Layer 3 of a small transformer language model trained on English Wikipedia (9 layers, counted from 0, width 64).
A neuron adds its activation times its output weights to the MLP's output. To switch it off is to set its activation to zero at one token and run the rest of the model.
A neuron's activation on a vector x is GELU(weights . x), where the dot is the dot product.

Input weights of the MLP neurons that the questions are about. A number n stands for n times 0.015.
n23: -1 -14 -12 -26 -7 -5 26 35 3 -43 18 6 1 18 43 0 -25 32 11 -17 -11 -17 -12 -20 24 -21 36 20 -4 14 32 2 -10 59 16 -3 -6 -15 -30 18 1 22 17 -27 11 -8 24 19 17 -1 41 8 -17 -8 -13 -6 42 -14 44 42 -4 2 40 -8
n26: -24 45 -11 18 27 18 62 22 12 -43 9 -29 0 -7 24 -29 -31 -8 -43 -41 -34 -25 18 -95 -13 -30 5 -63 -25 1 13 54 -51 4 -27 30 8 20 -3 -16 30 -8 37 27 18 16 26 6 1 10 29 21 24 4 10 -1 -31 7 1 2 18 -32 44 -28
n46: 71 76 -17 10 62 31 -33 68 6 -38 -91 -37 4 48 26 -31 -1 40 38 -10 89 -33 19 57 -15 1 -16 13 -6 4 -49 -74 0 39 -20 25 -48 3 21 -2 -1 -13 -46 -24 4 -54 -34 -36 44 -6 67 11 4 -15 -25 -15 -30 -3 48 70 -64 13 29 6
n61: -9 48 -16 14 24 7 -2 0 1 15 -53 -58 26 43 47 4 -25 29 1 40 9 -5 -32 6 14 1 -37 -7 10 -3 -30 -20 -26 28 -10 1 -54 5 10 40 -4 16 -9 -29 -19 -32 16 21 2 25 2 -29 35 -16 -11 8 32 45 27 25 -16 -45 -72 2
n76: -4 26 6 7 -23 23 -18 16 0 20 24 47 -2 -13 -17 0 5 15 -13 -33 38 -22 -8 -9 4 5 30 46 34 -18 6 -59 -3 -22 -22 19 -22 32 -50 -28 12 8 -11 5 -7 -20 -27 -31 -30 12 -15 6 -6 -2 20 -17 35 13 -50 12 -21 16 -14 -19
n78: -4 -43 5 18 -16 -4 -32 37 -17 51 15 8 15 -7 16 -6 -7 -25 -2 35 34 30 -11 3 10 -43 -11 23 -36 7 28 -19 -22 16 -22 -10 -28 -14 11 3 -13 10 60 8 1 -40 29 -32 -42 -14 32 -39 41 -18 30 12 37 25 -29 33 9 0 -4 -26
n92: -26 -25 -1 35 -54 29 -21 -10 -9 4 -19 3 42 -4 35 29 1 -31 -9 25 -15 2 -15 -3 21 3 13 10 -26 44 -33 -3 6 7 23 12 37 -30 21 33 -3 52 48 8 12 10 5 12 28 -50 22 -4 62 -4 -1 31 45 34 6 36 5 15 -5 38
n104: 15 -5 0 47 9 -22 -18 -28 -2 -7 -21 5 -28 13 1 -32 20 -22 -8 -29 11 21 6 10 -46 1 -1 -32 -38 12 -45 -20 -15 -20 28 -17 -35 17 -10 -33 19 -28 -11 22 -50 19 11 37 12 -3 30 -28 8 2 4 15 -8 25 -21 5 35 25 -1 37
n112: -17 18 -1 14 -31 16 31 -28 10 7 -2 31 51 16 -12 -34 36 12 -1 8 8 38 17 1 -7 -37 -2 4 10 -35 -2 -25 -20 7 29 -26 -40 3 -16 26 -1 12 18 33 4 7 -28 -31 -35 -19 3 0 -7 16 9 -8 -53 22 -24 16 -5 -10 -2 36
n131: -26 4 -50 16 -30 -4 3 -26 6 -10 10 -13 7 24 34 40 -61 19 30 -5 -40 12 -40 13 24 -53 16 -28 -16 54 10 19 -33 -2 -21 -76 44 -17 -48 13 25 41 45 0 -28 26 -4 45 42 29 19 0 21 5 17 0 -11 22 15 23 -8 12 7 -29
n141: -6 59 -17 36 26 -64 42 -24 -18 34 60 -21 -8 -5 -32 -34 -24 1 -19 16 32 10 21 -29 5 -2 0 -11 -35 4 13 29 -16 -2 -10 -3 11 47 38 -7 57 22 41 -5 -19 18 -10 -64 -50 13 28 2 61 36 23 11 5 -54 -80 -21 -11 -42 17 -29
n173: -16 38 -11 14 13 -24 -10 -8 25 13 15 14 -8 -41 34 -14 5 4 -21 -14 -19 -21 62 58 12 -20 25 15 72 -10 -1 -14 8 -32 -36 23 4 -66 -68 -44 -17 -3 -57 -1 -22 17 -23 -28 -6 59 -30 -29 6 23 -31 -20 -64 27 -52 35 8 30 -18 -24
n183: 27 20 23 45 -21 -8 12 16 -3 6 -3 -28 37 -25 4 -5 -31 11 15 -8 12 1 -6 -5 -21 2 -32 5 14 -25 6 13 -11 9 46 -14 10 18 12 48 -6 -15 48 8 -14 53 8 -9 16 5 10 -1 1 -22 -9 26 16 26 -11 -3 16 -6 -58 -22
n185: 1 6 3 10 -29 57 20 63 32 -21 10 -19 -13 23 -10 -31 -27 19 -13 31 5 8 33 -3 4 -35 -6 5 -34 7 44 43 -12 29 24 42 32 -7 30 8 -12 -7 44 -18 36 4 3 -22 21 -5 1 33 11 -31 -27 29 -21 -26 11 -23 -10 -10 -5 -50
n203: 19 -31 15 22 -12 -20 35 48 -7 -1 -2 -33 17 42 1 -4 36 17 -21 5 19 -11 -13 -2 4 -21 31 18 16 -15 -6 -22 9 22 21 -12 -12 -3 10 8 -18 -33 -2 -32 43 11 48 26 -4 -30 -9 -19 -3 -2 9 15 -23 -30 1 35 -3 13 -6 -24
n223: -4 -7 -20 42 61 -39 11 -22 4 15 -1 -18 -26 2 -8 6 -27 -8 -52 19 0 -27 -36 2 6 53 17 12 -29 4 16 -5 14 31 -3 -3 5 -18 -17 -26 -15 12 4 -2 11 -31 -14 3 13 -21 25 -7 5 7 -57 7 13 -7 17 14 28 -36 31 4

Output weights of the MLP neurons that the questions are about. A number n stands for n times 0.0065.
n23: -7 13 22 8 -7 -2 16 -11 20 -4 3 -5 -9 25 16 29 9 -15 -18 -11 -12 2 -22 -14 -7 -4 9 -1 -31 6 -27 -27 -11 -6 -8 10 -3 5 7 3 2 7 16 18 5 -2 -6 5 -16 14 -3 -18 -21 3 5 -22 3 4 -5 5 5 -10 3 9
n26: 0 -23 14 17 9 -21 -15 11 -17 17 -22 6 9 0 -22 13 28 -23 21 12 0 18 -6 41 18 28 -9 16 0 5 4 -9 12 8 -22 8 11 7 7 7 -17 -2 -27 -24 3 -9 -7 -5 3 -1 -24 -17 -18 0 4 8 9 -19 -8 9 4 6 -15 26
n46: 0 52 9 -25 36 12 -31 -10 -5 13 -18 -38 -95 -14 14 -26 -24 39 -2 28 14 -33 -15 26 10 4 -24 -1 24 -9 21 -10 1 -24 3 9 1 4 25 16 12 0 -20 2 13 0 -22 -14 14 10 36 0 3 -45 -37 6 27 -27 36 20 -6 7 -16 14
n61: 6 38 -15 7 5 16 -5 -14 -5 5 32 -16 -66 -8 5 29 -10 4 0 8 -9 9 -6 15 -12 -30 -11 8 -23 32 14 19 9 -25 -2 2 3 -16 15 30 25 11 -6 23 5 29 8 0 -3 -17 -13 -22 -16 -12 -9 20 -7 25 -21 -1 -2 -1 -14 1
n76: 26 -13 -6 3 -16 9 -6 -4 1 -21 -26 5 32 -7 -11 6 -6 -9 3 -7 11 4 -14 -7 11 -8 -16 13 -6 15 12 -11 -8 -28 -1 16 2 3 19 -10 11 17 22 -18 -1 11 18 13 10 2 19 -1 -14 -1 4 0 -12 -3 -7 -19 -7 -14 -8 10
n78: 9 5 11 3 -22 -6 -18 -1 0 -7 1 -9 3 -17 3 -4 19 5 20 -15 14 9 -11 -20 -13 -9 8 6 -5 3 23 -22 -16 -35 -14 0 8 6 6 -9 6 -7 15 -8 7 -1 8 27 -18 11 29 -14 -5 -5 23 -17 3 13 -8 -10 -16 10 -11 -19
n92: 12 -25 7 8 -12 -17 -11 5 -13 11 14 29 16 9 -22 0 24 -14 5 35 12 4 -14 0 32 -9 -2 -7 -13 13 -34 6 -11 -7 -5 -7 4 2 5 4 9 -19 -11 -10 12 20 25 23 0 -11 -23 22 17 -4 11 8 -12 -2 -23 -7 16 17 -11 13
n104: 3 26 24 -6 2 21 -5 1 13 -1 9 8 5 13 -16 -24 12 -4 12 -23 -16 12 32 -2 -2 -14 -14 9 11 3 -20 -10 -4 -6 8 6 -9 9 -21 -1 -5 -10 3 11 10 23 -13 14 0 24 8 8 13 -18 13 6 -20 3 0 3 -12 -18 -1 9
n112: 6 9 -6 -18 -10 6 -7 -4 -18 -28 5 -4 -8 1 -17 -1 10 -8 19 -12 -13 35 1 -16 -33 -15 2 -24 -9 -18 -8 -13 13 10 -11 4 -9 -2 -11 18 11 18 -7 -9 1 19 -10 3 -1 -3 -7 0 -18 9 9 5 -33 19 6 -14 -9 -8 -7 -8
n131: 16 27 7 -12 -18 -50 2 -7 10 32 7 11 -23 10 18 15 12 10 -4 8 14 -9 -14 24 3 10 -10 15 2 9 7 -7 -18 13 -18 -36 13 3 -2 29 -2 -4 27 -8 5 -3 10 -15 -10 0 -9 -19 -23 4 1 15 5 0 6 6 -16 9 -25 -4
n141: 7 -34 17 -5 10 40 -23 21 3 -6 -32 -1 19 1 8 5 4 5 14 -4 -13 -23 -17 12 9 -4 0 -1 21 6 -17 -13 5 11 -3 -7 2 -23 4 -14 -5 -9 -19 -5 12 -5 13 13 20 -6 5 5 -14 -22 -16 0 -1 21 44 21 9 -6 -2 23
n173: -9 0 21 7 4 5 -1 3 11 3 -23 13 -23 9 1 24 7 9 -1 1 -7 -23 -38 -18 6 15 -34 -11 -15 6 16 7 0 9 20 29 12 18 8 10 32 16 38 -5 8 -7 4 11 -26 -47 4 23 12 -1 14 8 13 -1 14 -2 -8 -4 -3 19
n183: 6 -8 -17 -4 22 25 -5 4 -7 -12 -14 14 20 3 1 -8 23 3 -17 -22 -5 6 -9 8 -7 -4 3 4 9 -9 -10 2 4 -7 -2 -25 -2 5 5 -12 2 22 -17 -4 13 -15 2 7 -15 -2 -14 21 15 17 -10 -19 8 -4 5 1 5 0 14 10
n185: -12 8 10 3 9 -20 24 -16 -5 22 -15 24 1 -16 -4 12 12 -17 2 -10 6 6 3 11 -5 22 23 -1 12 -4 -18 -6 27 2 -2 2 15 4 -15 -23 -21 -3 -10 3 8 -34 13 3 10 -14 0 -24 -9 -3 -4 -19 -2 24 -6 25 7 -9 -4 1
n203: -8 20 -7 -8 29 -2 14 -19 -1 7 -2 -4 -4 -11 8 0 5 -15 -15 3 -15 1 16 0 0 -10 7 -25 -13 6 -17 1 4 4 -16 10 13 -16 -4 -16 -2 5 -7 -5 -18 -7 -1 5 4 -9 -13 -10 -8 -9 -5 15 35 8 1 -6 19 -15 8 -2
n223: 7 11 9 -28 -29 1 -13 9 9 -2 13 -8 31 -13 8 -8 7 0 6 -4 -4 13 8 -8 2 -5 3 1 20 5 4 1 4 -8 5 25 28 8 -13 6 -13 4 -1 -15 -7 14 -5 1 16 9 -34 -16 -16 4 12 2 -1 2 -8 -25 -4 1 1 3

Each question names a token from some text and the token that comes next. It shows the vector x that enters the MLP there. A number n stands for n times 0.062.

Then comes g, the gradient of the next token's log-probability with respect to the MLP's output, scaled to length 1. A neuron's effect is roughly proportional to its activation times (output weights . g). A number n stands for n times 0.0044.

" led", then " one"
x: -28 36 21 -45 25 15 13 35 10 -5 -10 5 -46 -11 7 -6 2 32 18 26 8 40 -45 6 -2 -8 -20 -6 5 -15 -26 -21 -20 -22 -37 -20 -13 -10 -27 39 -19 -24 21 1 37 3 -42 15 21 -12 17 -51 43 -16 11 15 -3 -6 40 -35 -24 7 19 33
g: -10 -28 -42 15 13 -14 -20 17 -44 -11 14 36 -42 -38 -33 -43 -21 30 -61 -5 -16 -77 6 1 -22 -36 -26 12 38 -1 5 -15 51 8 28 18 -18 -25 -16 -5 -20 25 -44 41 43 19 12 -24 9 -6 -15 5 24 -41 12 21 8 -15 -20 42 46 30 28 -16
Which neuron, switched off, raises the next token's probability most? n131

"ia", then "or"
x: 11 51 17 -25 -14 -93 -12 11 6 9 33 12 -49 12 -33 6 50 -4 -21 2 -22 -1 1 -30 -29 -7 12 -19 -20 3 33 -26 -22 -22 4 -35 40 15 -10 -2 -30 -41 60 6 37 -29 6 3 -7 -25 17 -11 -6 -5 8 -8 5 16 10 -25 3 -13 -22 -18
g: 9 -3 44 61 18 10 1 -46 70 -1 -24 22 60 15 0 24 -39 9 -2 25 34 -32 40 -12 -36 -2 -55 -7 -16 11 -19 -21 -22 -41 -33 -27 4 39 31 -17 2 -14 -12 66 -8 -18 27 55 -39 0 9 -22 -10 27 6 -19 0 -8 19 18 3 33 -11 -23
Switching off which neuron hurts the next token most? n78

"an", then "lin"
x: 3 43 28 -23 -11 -90 6 6 3 3 47 42 -61 19 -51 19 29 -2 1 13 -12 2 2 -8 -7 -13 18 -16 -12 2 13 -9 -7 -20 3 -29 -14 37 -25 -6 -43 -43 26 11 51 4 31 24 21 -19 13 -22 -5 -23 -6 11 15 -19 20 -27 8 -19 7 7
g: -24 -36 24 -9 -11 25 24 13 34 -44 9 -12 0 21 0 1 -6 39 -42 21 -13 43 -21 -32 2 29 -56 -38 -40 34 -14 1 -9 -66 29 -8 -11 19 60 5 38 -39 -19 27 15 -48 -27 22 -5 -34 -20 35 -38 6 -10 22 42 -22 -10 28 25 40 -26 14
Which neuron, switched off, raises the next token's probability most? n104

" lands", then " for"
x: 8 18 34 -33 1 -54 24 7 8 0 27 -6 -30 27 0 2 1 -25 -19 26 -12 4 -45 -12 -15 13 -40 -31 -5 -21 -55 -35 -5 -62 -5 -40 -26 1 -10 46 -37 -16 35 -18 36 0 -31 20 39 -41 -32 -10 47 20 0 4 11 22 25 -12 -12 1 -5 6
g: 7 7 8 5 -18 20 -14 10 -16 -37 -15 79 -21 17 -22 3 20 -1 -61 52 22 7 -47 22 -5 -12 5 -19 40 39 -48 -25 8 -26 3 12 37 -54 8 1 36 -19 5 -6 40 25 67 25 -32 25 20 18 -21 -28 -11 27 47 -10 21 8 9 -23 47 -1
Switching off which neuron hurts the next token most? n92

"u", then " Y"
x: 11 48 37 -17 -18 -91 -11 9 22 -9 19 31 -36 30 -23 2 35 -4 -5 15 -30 12 21 -3 -21 -13 16 -25 -30 -25 38 -24 -6 -37 5 -19 9 20 -39 -23 -36 -26 51 0 64 3 5 -1 7 -17 31 -10 -14 1 6 4 21 5 12 -22 8 -31 -3 -22
g: -35 -8 -40 -16 34 8 -30 38 -44 -29 -60 -9 0 12 -26 -34 -29 -10 14 16 10 -52 -31 42 13 -37 31 6 14 -19 48 -8 50 21 39 45 -25 19 -18 -12 -4 18 7 -7 0 -9 -2 -12 -66 4 17 -26 -36 2 14 40 -22 -32 -41 32 -18 -43 28 4
Switching off which neuron hurts the next token most? n26

" let", then " their"
x: -53 41 -10 7 9 -40 -15 -17 25 -16 -8 -1 -17 -9 -2 -6 18 29 -2 5 -24 10 -11 15 -19 4 -1 -20 -8 -10 4 -42 9 -63 -23 7 -33 6 5 58 -49 -11 34 -8 47 -7 -12 -1 5 -50 9 -15 35 -19 25 -41 44 -21 22 -34 -37 2 20 -17
g: 43 31 -36 0 60 5 -10 -14 -35 -31 -33 0 -17 -39 66 -10 40 1 19 36 13 24 -4 6 61 24 -24 -20 -12 -28 45 -21 -22 19 7 8 -47 -6 -36 1 8 29 -45 -3 33 -16 -26 8 15 -13 -6 -24 11 7 0 -35 21 -1 -12 19 -22 -88 -17 1
Switching off which neuron hurts the next token most? n46

",", then " who"
x: -16 57 20 -43 -12 -7 16 -17 -28 -11 -7 12 -57 -10 18 -24 30 26 -43 26 -18 -16 -12 6 -12 -16 -41 -4 35 -45 -33 9 12 21 -25 -2 4 -10 1 28 -15 22 4 5 25 24 -5 22 -9 -27 0 -46 40 -6 6 -9 -15 10 21 -24 6 -29 -30 -17
g: 16 -10 -4 -76 -11 5 -7 -20 -15 -31 7 13 -14 10 -52 -21 28 41 26 -39 -45 18 30 45 -45 -42 65 -13 3 -18 -33 -18 -42 10 -3 -10 27 8 -62 -13 39 6 25 -5 1 32 -2 13 0 26 17 -14 29 -9 -44 -2 -22 -20 -6 23 29 -57 19 15
Switching off which neuron hurts the next token most? n112

"asi", then ";"
x: 4 54 16 -30 -6 -74 20 35 1 10 10 41 -50 0 -32 28 39 -13 6 3 -16 -2 -4 -25 -33 0 8 -9 -31 -20 19 -3 6 13 -19 -30 20 4 -14 5 -61 -28 38 0 50 20 22 -16 4 -4 27 -13 -13 -6 12 -10 5 22 -21 -53 12 -22 17 -13
g: -31 -42 -28 35 56 7 20 -43 -7 -6 49 -1 -14 13 18 51 40 -36 7 -4 -11 24 13 -21 15 8 -3 17 -43 28 -25 1 -63 13 -54 -9 53 17 -13 20 27 -14 -40 -60 -28 14 -42 -22 7 12 20 -9 21 12 -9 14 25 9 54 -7 6 20 30 -28
Which neuron, switched off, raises the next token's probability most? n141

" Emp", then "ress"
x: -19 15 65 -59 -48 -65 32 -2 0 27 10 38 -20 -24 -35 29 16 -7 24 -17 -6 11 -25 -8 -45 -30 -28 -27 -1 11 -18 -24 18 2 15 -17 -3 -12 8 -2 -7 -21 30 12 57 24 22 -1 -28 11 22 -9 24 5 14 -26 -6 29 4 -49 2 28 1 -36
g: -11 5 48 -39 -60 24 40 33 -72 50 12 -6 -3 6 10 19 -5 18 7 29 -27 10 -20 13 26 -24 32 16 -15 -62 -48 45 -18 15 24 -11 -34 -62 0 33 15 17 -11 -17 -60 15 42 10 5 -8 -22 0 13 24 -11 -7 -26 -11 -18 -38 17 2 20 19
Switching off which neuron hurts the next token most? n112

" d", then "ynasty"
x: -1 3 57 -95 -15 -69 6 17 -35 6 -13 12 -27 -5 -2 26 18 12 22 -31 -4 -14 20 -12 -24 -22 5 6 -23 15 6 -19 -8 -7 -20 -11 -12 7 -16 21 -10 19 22 -5 37 24 -4 47 0 -3 5 -41 35 -5 -17 0 21 -24 23 -74 -10 -21 15 -10
g: -12 14 31 -11 -22 29 61 21 -35 -2 -15 -79 14 -4 12 2 25 -44 -23 -7 -50 25 14 18 -13 -37 41 33 -5 -17 -8 -7 29 7 -22 19 29 -23 13 14 10 43 -35 -2 -55 14 22 -13 51 -11 -10 -41 -16 13 -22 67 -9 11 -43 0 31 -39 -5 12
Which two neurons, each switched off alone, lower its probability most, in order? n23, n203

" known", then " as"
x: -22 21 19 -30 3 -22 -21 17 40 -14 -14 13 -21 -22 -8 2 -2 -15 -29 36 -34 12 -11 -6 -2 -7 14 25 -9 -4 -21 -11 -10 -90 -16 2 9 -51 -8 60 0 -13 -34 14 53 37 27 -15 15 -1 -5 -29 8 -33 0 -32 2 38 42 -48 -23 -18 17 -7
g: -28 13 36 25 -19 10 48 36 -28 63 -15 -15 15 -1 -12 15 3 18 -30 -13 -30 2 -4 53 28 -55 2 3 -54 -56 29 4 -6 15 31 3 22 7 42 6 39 0 21 15 6 17 16 -46 -5 -68 39 11 58 4 -5 -11 -18 -3 38 -28 -31 27 -22 -7
Switching off which neuron hurts the next token most? n173

" as", then " allowing"
x: 1 56 -10 -57 25 -26 -45 -20 -20 9 -2 -16 -80 -20 45 -8 23 9 -8 20 -2 -13 11 4 -19 1 -26 -2 -13 -24 -4 -7 -21 -33 -8 -11 -12 -12 5 47 -23 7 -4 3 49 9 -21 2 17 -21 -24 -39 17 -23 15 -6 -3 11 16 -13 8 -6 -2 -1
g: -27 -12 -26 -14 -25 -1 -26 -40 4 -39 15 69 29 4 -16 -4 41 61 -18 15 -2 -1 -43 -4 19 -8 -12 -25 6 -37 -20 20 -28 7 -19 -1 19 1 -5 -1 39 15 -32 37 -1 52 -9 32 -72 -45 -14 43 28 36 -23 0 1 3 -53 26 52 23 -14 5
Which neuron, switched off, raises the next token's probability most? n46

";", then " Produced"
x: 0 48 -12 -65 -19 36 27 -7 -37 -21 -8 29 -63 -15 57 -12 13 5 -17 7 -34 -17 -4 -2 -18 31 -31 -15 31 -29 4 -10 5 14 -37 7 23 -9 1 29 -20 29 -8 -5 34 25 -14 33 -11 -24 -10 -35 6 -15 7 22 7 3 7 3 -28 -11 -3 -26
g: 11 -49 43 -9 -23 8 42 18 6 23 31 19 13 -50 -26 4 2 -16 7 21 40 -5 29 -4 -18 -50 -30 -4 9 14 -49 0 -53 -50 36 -10 51 -11 -27 -20 10 -56 -18 47 6 -30 27 8 -35 42 -17 -2 -41 -18 53 6 34 -26 21 8 -32 -13 8 -5
Which neuron, switched off, raises the next token's probability most? n61

"\n", then "1"
x: 2 61 -1 -45 19 3 7 -18 -34 -33 12 9 -56 -38 20 -21 6 -11 -6 16 -39 19 -16 14 -35 -24 -15 2 2 -37 -10 -22 -13 -25 -43 -10 41 22 -7 13 -7 16 -2 11 4 29 4 12 -18 -35 -9 -43 -18 -14 -4 -1 15 7 18 -12 -23 -1 20 -27
g: -15 -18 18 17 71 -54 -12 -19 -14 47 3 -5 36 6 16 8 -49 59 14 -21 -5 13 16 -16 1 41 -62 23 2 47 42 15 3 43 -17 -11 67 23 4 -7 -3 31 -22 -5 -2 -22 0 22 -1 -11 -6 14 -49 23 45 15 -17 7 -15 41 -7 -16 -45 19
Switching off which neuron hurts the next token most? n26

"man", then "and"
x: 17 30 9 -55 10 -58 23 26 22 -5 41 18 -55 1 -9 24 20 3 -15 14 -21 21 9 -14 -20 35 2 -38 -1 -28 -22 11 -18 31 -29 -4 36 6 -13 19 -62 -36 57 -11 54 10 -5 20 22 2 11 -26 -13 9 -5 1 6 5 -3 -37 -11 -11 1 -1
g: -14 23 34 -17 -40 -7 -36 -21 55 0 -37 64 -3 5 -23 -42 -43 45 50 22 -13 -10 22 -2 58 -18 -8 -29 -12 15 -22 -35 25 -6 -41 18 -12 45 8 -17 -28 -22 9 12 1 3 35 42 -38 -53 -16 15 -24 -10 -3 -43 -33 -39 -21 -2 3 9 -28 13
Which neuron, switched off, raises the next token's probability most? n203

" people", then " and"
x: -5 34 -8 -56 -4 -46 8 -5 3 -14 49 -7 -41 7 -21 23 8 -19 -21 -1 -22 -18 -3 1 -34 15 8 -35 -9 -3 -35 -27 -22 -25 -18 -31 7 5 -20 58 -40 -7 60 -27 28 28 2 4 24 -51 -29 -18 31 24 15 -12 10 16 21 -4 1 -15 -7 19
g: 44 26 61 24 -36 8 34 55 4 7 25 -11 -16 20 26 34 34 -13 -19 26 -17 -18 12 -23 -11 -1 -5 -3 88 12 4 27 -25 16 24 -44 29 22 1 -17 -11 -39 2 -3 13 18 -11 -9 -20 -63 20 -12 65 25 12 33 9 28 -29 9 -1 -7 -52 -24
Switching off which neuron hurts the next token most? n131

" Se", then "em"
x: 3 20 18 -54 -24 -65 -9 -2 -13 5 45 25 -37 -3 -12 -4 76 6 10 3 29 1 13 -6 -25 -26 -24 -34 -28 22 28 -62 -6 -40 -5 5 -7 21 -28 -1 -28 -21 57 32 54 -17 -24 22 10 21 33 -11 20 -3 15 9 14 14 18 -35 -7 1 -4 -1
g: 22 30 28 -1 16 -4 33 29 23 -1 -1 8 -28 15 -45 40 -6 62 42 24 -2 12 -29 -25 4 -1 12 -24 20 5 -50 10 48 -5 -45 -8 -29 -8 2 47 21 -22 21 42 39 5 44 32 -2 21 -34 -81 -4 7 8 -21 21 -13 -7 -67 -16 -19 -19 -19
Which two neurons, each switched off alone, lower its probability most, in order? n78, n112

" Wa", then " /"
x: -1 31 24 -45 -28 -84 -1 -31 -6 -20 14 30 -37 1 -27 3 22 2 16 -10 0 -13 16 -18 -28 -23 -26 -12 -47 -7 18 -57 -3 -23 -11 3 -17 39 -54 1 -52 -13 46 16 53 -10 -33 3 20 -21 28 1 7 -2 12 7 20 13 2 -26 -7 -14 -5 -7
g: -39 23 14 33 22 -9 17 26 -70 -13 -1 23 -15 26 0 48 23 -19 -46 24 -43 -3 -44 -13 -1 49 -15 -18 47 -14 7 20 6 32 28 -42 21 -42 21 15 47 41 -17 -52 23 -1 -33 5 -5 -28 15 -23 30 1 25 22 -1 21 37 -36 3 -41 -32 -12
Which two neurons, each switched off alone, lower its probability most, in order? n112, n141

" A", then "ch"
x: -4 20 6 -55 -2 -82 -28 -7 18 -19 48 29 -38 -32 -45 25 14 -7 -10 26 14 -6 12 -20 -27 -14 -21 17 6 12 13 -26 13 -34 14 -11 24 34 -15 26 -19 -9 19 7 68 -6 5 16 2 26 31 -22 2 -22 23 13 -2 7 18 -51 18 -4 -33 -42
g: 23 2 15 -8 14 -2 -36 -8 38 39 49 0 -11 7 -16 26 58 32 -1 -8 32 9 -41 -42 -13 -65 -31 -59 -22 5 -28 11 -25 9 37 4 -35 -47 17 21 4 -34 7 -6 -1 30 -28 6 55 -46 34 -2 39 15 -18 0 18 -40 -18 50 15 -7 -23 -21
Which neuron, switched off, raises the next token's probability most? n183

"it", then " Films"
x: 36 47 58 -19 4 -65 30 37 13 -4 36 35 -50 14 -22 -2 34 -30 -4 1 -46 -10 30 -10 -18 -8 -4 -47 -14 -24 19 -18 11 29 1 -26 -8 8 -3 7 -30 -41 26 -5 55 25 9 12 14 -25 14 -16 -6 -21 19 -3 6 -1 10 -16 -2 -23 24 -17
g: -30 29 -3 34 -27 -21 24 -14 -44 -16 -9 -28 -9 -23 0 -4 4 -16 14 -2 20 14 51 18 -31 51 0 -26 66 -17 26 33 -68 23 -12 2 44 -21 -48 -25 24 18 -14 -18 20 2 -3 -3 36 4 0 -43 18 21 45 28 30 37 26 -11 -26 -51 5 -51
Which neuron, switched off, raises the next token's probability most? n23

"he", then "k"
x: 16 21 -2 -47 7 -55 -11 51 29 7 21 -3 -37 8 6 12 48 -6 -30 26 -39 23 15 -19 -31 6 -33 -25 -14 -22 5 1 -12 -2 -3 -3 9 0 3 3 -38 -28 68 -11 75 1 3 41 -12 2 3 -8 -42 5 26 -28 20 32 -11 -35 -14 -8 9 -40
g: 58 32 16 -4 1 -11 -59 0 -22 -5 25 37 9 -32 -2 -34 0 25 0 -2 -20 4 -26 -7 8 -27 -48 -4 -11 29 26 -39 -20 17 73 -41 -4 -11 31 -42 -9 15 22 4 -35 -18 -38 4 -9 -28 36 23 36 58 -17 10 33 14 -9 50 -29 48 -37 5
Which neuron, switched off, raises the next token's probability most? n185

" of", then " the"
x: -10 66 -3 -35 19 -12 1 27 -16 -6 23 45 -39 29 -26 -22 10 -28 8 4 4 26 5 8 2 -10 -21 -25 -4 -33 30 -24 15 -19 7 -14 12 11 -19 43 -8 12 21 25 20 -28 26 -10 36 3 -1 -32 29 -19 -11 -44 -18 25 55 -53 -9 -1 -9 -23
g: 32 10 -2 -23 27 -24 -24 13 -4 -31 -7 -38 18 -15 14 -78 -12 31 64 -5 28 -36 -55 0 57 4 21 18 -65 -17 29 -74 -16 18 -10 4 -34 26 -54 -1 2 -2 -11 -28 -21 25 -4 6 14 -1 -13 -12 40 -16 7 -50 16 18 5 -15 16 0 -3 -7
Which neuron, switched off, raises the next token's probability most? n185

"y", then "ut"
x: 41 26 13 -47 1 -81 -8 56 19 -3 33 15 -38 1 -52 12 29 6 -18 33 -18 -1 5 -14 -19 -22 3 -26 4 8 12 -16 -6 1 -5 4 5 29 13 0 -48 -50 52 -2 64 -21 13 11 -8 -14 16 -3 -15 -10 -8 -22 17 15 -29 -54 -1 -5 -21 -35
g: 56 6 6 -10 -21 -26 -5 -9 17 47 6 -9 -13 -23 25 23 9 -75 -58 17 -17 -54 26 -9 -20 -56 -9 -10 -8 -11 -1 -32 61 31 -11 7 -13 36 -35 -2 -8 26 -4 -22 -13 1 25 9 -25 13 32 37 1 -26 -55 8 -25 -11 11 -16 5 65 38 -31
Switching off which neuron hurts the next token most? n203

"oh", then "u"
x: 9 51 19 -22 -15 -76 41 28 4 20 27 -12 -28 15 -12 -13 59 -3 -12 29 -38 5 2 -31 -8 -8 -2 -31 -24 -6 26 -14 25 -20 -17 -10 10 32 10 -24 -53 -36 42 5 55 -29 3 16 -6 -16 16 -13 -7 -27 -3 -10 25 21 14 -38 -5 2 10 -27
g: 48 6 -2 -25 11 -7 -5 47 66 29 -14 38 8 -15 19 14 -40 2 -17 -16 -43 -57 -17 11 -26 -43 18 26 5 19 -26 -48 17 -5 33 -40 -10 14 -6 37 -26 15 -12 -13 14 6 -18 7 15 -12 2 -50 59 -16 67 -9 -26 -11 -54 -13 11 -24 -39 -4
Switching off which neuron hurts the next token most? n223

"cess", then "ful"
x: 8 44 15 3 7 -19 -37 -3 5 1 -3 31 1 0 -6 18 35 -8 4 2 0 25 1 -7 -39 20 -17 -22 6 8 -17 -14 -50 -20 9 4 -28 -33 -2 13 -27 0 -17 16 74 54 -6 39 -21 -23 -28 -20 -11 -18 58 -55 -7 26 12 -57 -29 -8 23 -7
g: -2 -2 -38 -11 -26 -10 -17 14 5 58 53 -9 6 -5 -65 4 12 -45 1 18 -8 -29 -16 20 -32 -21 29 -7 -14 -44 -28 32 -30 -35 -1 45 -21 -35 -6 41 31 -23 -25 -50 -19 -48 17 26 47 -32 -4 11 29 -40 -16 43 -40 4 -2 -45 3 -13 -14 -7
Switching off which neuron hurts the next token most? n112

"ax", then "in"
x: 18 36 61 -11 -35 -87 23 -19 25 3 39 42 -37 32 -50 -4 48 -16 9 -10 12 21 18 -26 -26 8 3 -28 -16 -14 24 -10 -16 -17 6 -16 -7 4 -2 12 -31 -40 5 23 39 4 -22 23 10 -33 2 3 -6 -27 5 -26 29 1 27 -40 6 -15 13 -19
g: 16 -11 20 13 -61 2 34 -33 29 54 -25 -8 18 4 -9 -45 5 25 -4 -20 -43 29 17 -15 -48 -15 -38 31 -43 33 12 34 27 -1 -37 13 -31 8 -28 36 -24 28 -28 27 -20 -52 -1 19 -18 30 4 -18 -24 -6 57 -40 -27 -31 -21 11 -18 -28 -40 26
Which two neurons, each switched off alone, lower its probability most, in order? n104, n112